Layer 3 of a small transformer language model trained on English Wikipedia (13 layers, counted from 0, width 128).
Take only the direct path to the model's output, skipping the later layers: a vector added to the residual stream pushes a token's score in proportion to its dot product with that token's output vector.

Output vectors of the tokens that the questions are about. A number n stands for (n - 500) times 0.0051.
",": 493 454 383 463 525 597 540 497 541 547 527 485 456 585 534 451 495 460 538 420 518 515 468 535 573 526 513 562 450 415 446 464 503 499 482 565 422 504 466 423 506 487 526 448 530 428 605 602 601 526 636 506 499 458 519 497 458 490 542 454 519 406 443 446 495 465 523 557 475 427 472 507 534 505 472 525 433 452 546 470 503 493 471 539 485 423 414 555 482 540 556 523 496 561 465 487 486 483 440 454 443 416 517 492 523 449 465 583 470 494 550 493 429 569 521 569 496 605 572 507 429 623 446 514 536 545 588 536
"ald": 662 575 574 546 523 416 393 437 452 590 547 435 529 386 596 597 577 521 491 580 505 360 474 502 619 502 523 506 561 445 479 504 446 577 506 516 546 538 490 467 537 539 518 549 483 453 582 393 518 423 530 389 664 580 482 548 513 395 548 388 473 511 523 523 602 429 459 404 471 521 496 535 571 485 473 399 530 523 360 485 500 554 494 563 471 588 523 411 486 493 415 423 619 485 557 419 512 463 457 611 626 522 365 435 397 403 603 364 524 579 430 496 420 451 470 416 468 442 396 586 514 357 479 516 415 453 547 484
"ches": 579 617 661 525 533 342 563 352 476 632 474 591 520 331 492 569 535 426 492 490 544 348 584 557 422 445 519 560 509 627 555 444 531 605 526 410 558 473 650 354 427 585 493 487 604 502 606 484 383 445 553 398 530 545 490 616 481 498 537 565 495 562 473 463 583 489 458 531 576 468 521 332 425 582 550 461 478 519 429 584 668 470 551 395 503 567 628 426 505 444 416 453 500 390 376 319 517 584 411 644 678 570 489 479 588 464 495 624 566 516 489 580 619 436 535 541 506 595 566 462 594 525 431 346 440 455 665 497
"ess": 493 490 496 595 560 485 389 344 434 498 569 468 497 520 543 491 484 497 524 389 452 511 511 448 504 488 492 514 369 492 457 591 482 541 310 510 477 524 470 537 449 491 597 561 478 635 579 523 454 476 443 431 461 498 495 477 520 557 606 428 701 464 498 450 570 475 511 446 422 544 578 491 500 421 469 403 544 498 458 419 515 537 473 462 515 603 528 448 544 582 420 600 583 414 475 391 384 516 385 643 483 476 469 577 551 440 504 446 510 500 520 523 432 487 494 366 542 510 603 552 610 487 660 448 423 539 480 541
"6": 528 474 515 497 524 580 453 523 447 521 537 534 478 452 529 556 474 461 519 542 477 573 458 555 597 448 568 521 475 479 529 537 538 479 470 486 468 456 494 420 471 445 546 588 551 586 504 459 456 575 466 438 518 533 471 488 566 504 465 461 512 505 553 579 503 590 546 519 514 473 450 462 578 548 553 448 542 535 522 521 528 575 518 526 525 467 429 548 544 543 514 441 487 425 466 560 586 454 502 553 467 443 523 411 464 534 561 534 486 524 548 506 472 433 512 547 479 377 448 460 466 478 420 468 543 545 385 527
"ially": 504 660 612 481 561 409 495 557 454 488 586 586 456 512 550 533 566 532 469 542 476 495 600 517 511 378 363 435 549 653 366 519 493 505 523 355 598 402 473 590 602 637 356 442 410 591 586 437 429 561 474 409 464 525 481 597 615 319 651 418 620 369 564 612 473 665 497 607 485 485 518 418 568 412 432 395 637 472 381 500 595 546 462 491 579 505 569 541 509 488 426 481 457 379 361 385 590 504 507 643 542 455 470 382 556 414 521 477 426 523 524 551 534 460 421 483 489 488 486 538 391 542 457 390 448 529 389 458
"aries": 487 436 503 654 477 516 459 390 505 561 474 591 371 466 569 460 606 474 452 559 520 388 449 504 489 428 534 411 398 585 509 577 529 489 547 569 530 471 422 607 550 489 414 516 616 371 512 595 455 464 434 462 341 455 498 530 560 567 443 470 531 500 632 463 642 470 431 465 700 517 428 433 607 377 544 351 580 480 549 520 638 475 411 393 436 511 587 415 444 431 439 586 566 357 380 456 608 509 451 751 663 601 537 514 631 572 574 359 488 463 435 575 539 489 537 571 470 417 480 513 563 618 622 474 426 335 576 382
"me": 602 636 578 597 531 544 434 451 456 536 538 548 479 489 575 443 557 562 443 594 460 464 502 547 447 477 608 485 540 494 577 440 494 437 466 524 498 553 484 618 532 511 461 457 504 587 472 351 432 351 466 426 563 658 494 410 560 592 575 498 539 457 610 437 433 446 495 460 553 494 581 464 535 615 584 459 438 514 493 534 632 402 387 498 531 543 492 546 600 504 494 514 598 494 488 434 418 557 569 632 514 517 581 394 500 385 433 571 651 522 428 600 552 436 438 541 426 348 476 633 483 577 480 570 442 449 496 446
"):": 631 467 490 542 518 504 472 486 465 580 412 607 517 308 408 494 536 554 385 450 502 528 444 356 554 348 530 498 506 599 600 493 491 482 451 537 604 520 628 408 625 712 467 595 367 472 588 464 576 484 508 458 463 465 479 457 560 428 460 473 565 652 447 496 492 605 497 495 496 523 475 603 474 655 536 488 577 463 457 564 602 512 406 355 493 482 532 462 507 498 487 364 666 389 366 457 389 634 554 673 426 587 426 480 466 503 484 592 597 458 422 517 451 531 354 455 537 425 489 556 582 612 504 510 433 445 565 437
" includ": 556 578 609 685 454 366 320 399 398 509 619 849 506 272 431 586 674 624 434 585 581 395 442 557 428 455 518 430 576 664 472 460 379 531 406 347 658 592 394 550 556 633 419 715 382 534 640 208 282 576 313 356 449 534 442 481 730 444 579 393 601 457 523 577 612 630 318 483 497 679 573 577 544 611 565 439 616 445 503 655 635 551 487 361 631 731 669 372 406 351 329 223 590 375 308 360 564 556 445 976 678 601 510 465 491 354 696 297 500 572 387 670 692 344 306 487 580 422 288 595 533 517 535 369 364 308 556 374
"cer": 534 644 655 500 473 514 500 647 489 459 619 576 515 477 442 666 591 542 487 642 617 440 605 572 399 438 547 543 463 592 382 573 463 620 494 385 565 559 468 415 465 441 510 429 425 496 491 384 473 504 547 471 552 593 490 506 631 522 574 354 576 504 533 509 542 583 367 487 570 601 583 397 324 548 527 444 429 464 492 427 456 543 482 491 605 529 449 399 509 512 406 472 485 415 399 493 562 476 523 698 476 573 548 524 550 441 539 486 591 426 386 704 469 370 482 518 492 459 432 491 438 418 391 439 487 418 498 466

Each question shows what one neuron of this layer's MLP adds at an activation of 1. A number n stands for (n - 500) times 0.003.

n79: 456 467 550 512 524 564 563 465 423 527 492 358 466 563 558 496 630 509 496 536 491 516 531 478 574 507 486 457 568 463 465 447 472 475 474 516 527 420 498 494 535 548 424 519 525 497 455 605 455 498 525 467 563 538 465 502 552 564 446 446 474 493 573 553 586 537 488 528 536 512 516 520 553 470 519 432 554 494 545 496 524 546 510 526 506 496 437 462 462 519 568 528 528 566 524 532 507 469 536 507 532 507 515 527 482 534 533 453 514 481 469 387 494 478 440 500 491 553 470 574 497 526 510 492 559 491 467 520
Which two tokens does it push up most, strongest first? "aries", "ald"

n175: 502 484 547 465 537 487 586 499 517 543 495 431 547 410 518 467 547 510 547 520 507 444 515 521 569 516 456 492 511 466 513 498 483 484 471 539 536 515 561 538 443 480 503 495 491 562 492 449 518 547 554 476 513 478 550 469 535 500 549 526 559 509 440 519 515 492 504 498 417 484 489 458 523 531 498 436 470 539 561 470 415 481 543 562 443 482 448 438 502 508 500 522 474 470 562 559 407 526 515 532 455 574 517 521 468 472 500 515 463 496 493 575 432 461 490 477 508 517 470 511 501 466 511 514 491 560 512 548
Pushed down most: "aries"

n43: 556 506 487 482 521 506 501 482 497 498 495 515 474 498 517 547 542 487 525 446 518 491 488 494 547 503 523 493 475 481 488 461 462 530 503 521 511 487 520 526 466 524 507 494 526 512 495 495 493 470 517 507 453 493 517 523 523 455 515 533 541 535 454 478 455 506 530 476 480 488 488 527 512 494 496 508 487 493 498 501 491 531 499 517 509 504 524 481 498 482 470 458 517 582 488 532 512 509 521 475 500 532 520 461 463 531 548 510 551 452 456 512 503 510 479 482 511 499 499 536 484 519 494 528 506 483 490 495
Which three tokens does it push up most, strongest first? "):", "ald", " includ"

n31: 509 549 556 469 527 505 529 539 499 484 417 479 566 426 466 553 492 452 493 507 501 451 446 541 499 528 539 531 474 453 532 524 483 457 522 456 480 514 467 482 453 507 430 526 468 476 506 552 368 510 509 441 592 480 372 542 518 501 520 494 422 529 556 589 514 488 489 481 553 516 494 605 561 466 502 569 464 499 444 464 544 476 527 433 533 516 491 451 422 460 502 520 507 460 523 560 542 596 438 544 469 467 495 500 448 523 543 535 468 518 523 538 456 452 520 527 519 455 514 507 481 457 474 486 530 446 468 430
Which of these tokens does it push up most? " includ"

n45: 555 546 509 488 481 409 550 486 513 578 526 538 489 538 538 493 466 539 503 519 458 545 533 544 524 525 485 535 476 464 482 459 558 453 478 506 516 527 491 485 526 473 473 500 486 559 451 489 532 505 553 468 506 474 487 483 576 503 533 438 527 464 511 531 472 558 457 496 518 458 456 500 518 568 552 525 584 547 480 502 459 515 483 471 514 510 498 521 544 486 497 512 513 412 514 442 547 559 520 480 490 538 486 486 524 477 525 440 483 488 493 476 540 522 511 520 485 516 477 499 447 466 490 492 482 468 480 497
Which two tokens does it push up most, strongest first? "ially", " includ"

n53: 549 471 487 499 497 447 506 525 470 538 525 554 495 566 504 430 439 492 487 520 484 460 441 475 497 472 448 496 525 559 483 511 530 423 543 486 487 591 561 488 520 538 504 474 504 541 482 462 513 482 498 488 490 475 484 560 527 523 501 435 534 453 477 502 513 468 469 483 525 457 497 405 472 523 486 552 495 479 460 533 557 524 523 542 529 551 550 524 526 436 449 460 492 472 507 459 502 464 521 473 529 470 542 553 439 470 501 475 501 529 450 530 493 524 546 467 486 507 524 548 481 482 512 479 558 499 558 489
Which three tokens does it push up most, strongest first? " includ", "ches", "ially"

n144: 497 467 481 457 479 484 502 520 513 516 516 522 507 484 469 524 483 555 488 487 487 470 476 449 465 499 508 485 514 451 480 456 560 482 501 510 483 520 444 491 500 481 467 501 511 522 502 507 467 515 479 428 481 505 532 532 551 522 483 531 440 462 505 481 528 455 496 496 506 496 484 468 503 489 515 527 477 525 537 493 480 493 498 522 487 539 507 517 567 537 494 456 540 504 483 533 487 516 539 436 474 505 492 576 521 484 494 502 513 504 485 533 453 454 467 554 477 459 531 512 529 538 506 514 489 574 519 477
Which three tokens does it push up most, strongest first? "me", ",", "6"

n140: 509 564 533 470 454 472 544 555 571 508 482 487 469 528 510 539 500 496 543 476 447 471 499 464 493 507 466 446 541 538 508 507 530 474 477 508 461 512 581 551 478 565 492 478 530 482 532 513 483 481 496 506 453 554 485 536 541 438 527 418 502 471 473 475 500 469 477 489 510 470 448 408 481 517 512 476 467 485 495 533 530 491 560 530 516 516 528 443 454 476 474 505 383 481 502 487 484 449 498 541 465 480 492 470 518 496 488 487 550 474 530 461 520 537 531 520 517 523 491 432 563 453 485 434 519 516 516 502
Which three tokens does it push up most, strongest first? "ches", "ially", "cer"

n2: 480 469 513 472 474 499 469 474 508 444 532 402 481 503 483 531 474 515 492 500 474 483 513 422 511 568 523 554 552 554 505 530 493 510 481 547 502 606 511 495 483 510 461 511 532 499 476 478 551 498 441 416 567 505 364 496 541 444 545 505 420 489 518 440 524 476 476 451 545 549 502 471 564 523 458 491 476 454 468 461 530 573 575 558 434 534 519 446 520 464 488 412 499 553 475 461 500 508 477 469 579 459 428 535 501 527 562 481 507 534 467 543 475 541 484 517 479 529 456 497 425 399 442 527 495 471 486 484
Which of these tokens does it push up most? "ald"

n190: 473 472 511 529 492 479 502 497 570 492 531 443 439 563 479 538 456 458 524 470 502 454 488 522 489 453 494 496 480 512 510 445 515 435 501 483 498 519 556 543 476 457 492 488 559 491 508 539 454 490 496 521 521 530 472 525 503 537 562 533 517 475 520 503 538 515 441 588 481 485 491 515 484 518 529 568 541 502 468 509 504 510 475 461 398 522 497 467 517 524 526 469 528 451 527 534 473 475 549 548 495 473 488 497 555 407 519 487 499 503 544 557 451 478 496 451 509 450 527 510 543 453 508 534 517 492 503 457
Pushed down most: "):"

n72: 524 537 508 502 431 577 491 506 474 500 453 521 505 507 529 517 522 420 516 488 497 533 462 523 456 520 462 505 466 455 476 486 504 474 462 485 489 522 495 511 542 437 499 534 488 498 510 498 455 513 517 490 523 563 592 469 515 449 504 514 447 405 554 464 524 563 496 564 508 523 452 490 522 518 460 490 444 464 494 571 463 520 435 480 483 516 505 492 501 549 498 475 489 492 479 499 490 438 457 534 450 519 497 468 515 538 544 515 474 491 534 481 471 552 499 504 480 489 526 461 460 438 473 540 508 460 455 509
Which of these tokens does it push up most? "6"

n98: 514 564 530 504 481 446 504 527 528 480 448 512 489 538 536 445 497 467 447 525 421 544 542 519 471 464 448 517 433 447 558 556 578 463 485 535 505 510 536 541 470 518 490 479 582 523 464 487 523 476 505 458 511 508 612 460 504 509 538 502 499 473 491 496 503 430 500 470 513 540 466 526 561 529 498 547 521 508 519 516 481 452 438 442 489 544 516 485 506 509 485 494 529 491 549 459 431 532 457 456 540 477 529 443 515 500 514 488 498 509 487 534 481 566 490 518 533 441 462 523 485 565 471 501 537 500 530 477
Which of these tokens does it push up most? "me"

n228: 471 531 482 506 517 535 431 488 461 525 486 519 484 518 548 426 485 438 438 564 468 490 531 471 417 525 509 536 530 513 589 485 509 506 424 504 496 526 427 619 549 539 403 457 509 543 500 486 553 512 488 477 527 540 420 489 531 522 519 391 520 599 492 504 506 393 462 512 467 501 455 488 555 606 522 472 534 466 542 546 501 437 544 541 581 503 552 511 537 532 561 481 479 497 495 501 423 586 458 424 499 447 490 450 494 560 568 522 481 507 503 497 463 500 436 533 490 431 556 586 449 416 550 504 467 577 477 500
Which of these tokens does it push up most? "me"

n163: 511 472 479 516 497 531 528 457 522 509 532 483 477 484 512 529 505 511 480 488 521 469 476 532 494 457 524 478 516 550 515 515 486 528 416 530 511 471 534 523 506 524 476 529 502 512 528 496 505 490 538 512 491 541 465 490 466 500 443 531 518 511 416 517 549 494 444 504 504 471 436 520 502 585 505 533 465 444 501 460 511 500 441 448 493 481 463 551 495 488 490 451 471 527 467 493 528 518 470 502 497 517 475 537 497 490 454 478 508 536 428 563 534 522 465 433 473 513 513 518 497 471 524 546 480 498 419 496
Which of these tokens does it push up most? "):"

n12: 490 463 509 456 467 454 522 452 467 504 468 491 479 479 556 527 479 489 510 492 499 506 493 472 410 532 520 460 517 536 485 476 524 492 514 485 516 492 469 475 479 501 489 500 510 488 518 508 464 516 509 470 460 467 445 483 492 519 526 517 472 516 500 527 516 500 525 554 533 503 506 487 489 490 514 577 460 533 505 457 498 490 481 525 483 448 501 503 528 579 520 458 518 483 493 488 466 549 530 437 497 503 514 574 478 515 498 467 493 517 491 549 520 487 549 468 487 485 539 516 499 499 527 436 475 518 485 469
Which of these tokens does it push up most? "ches"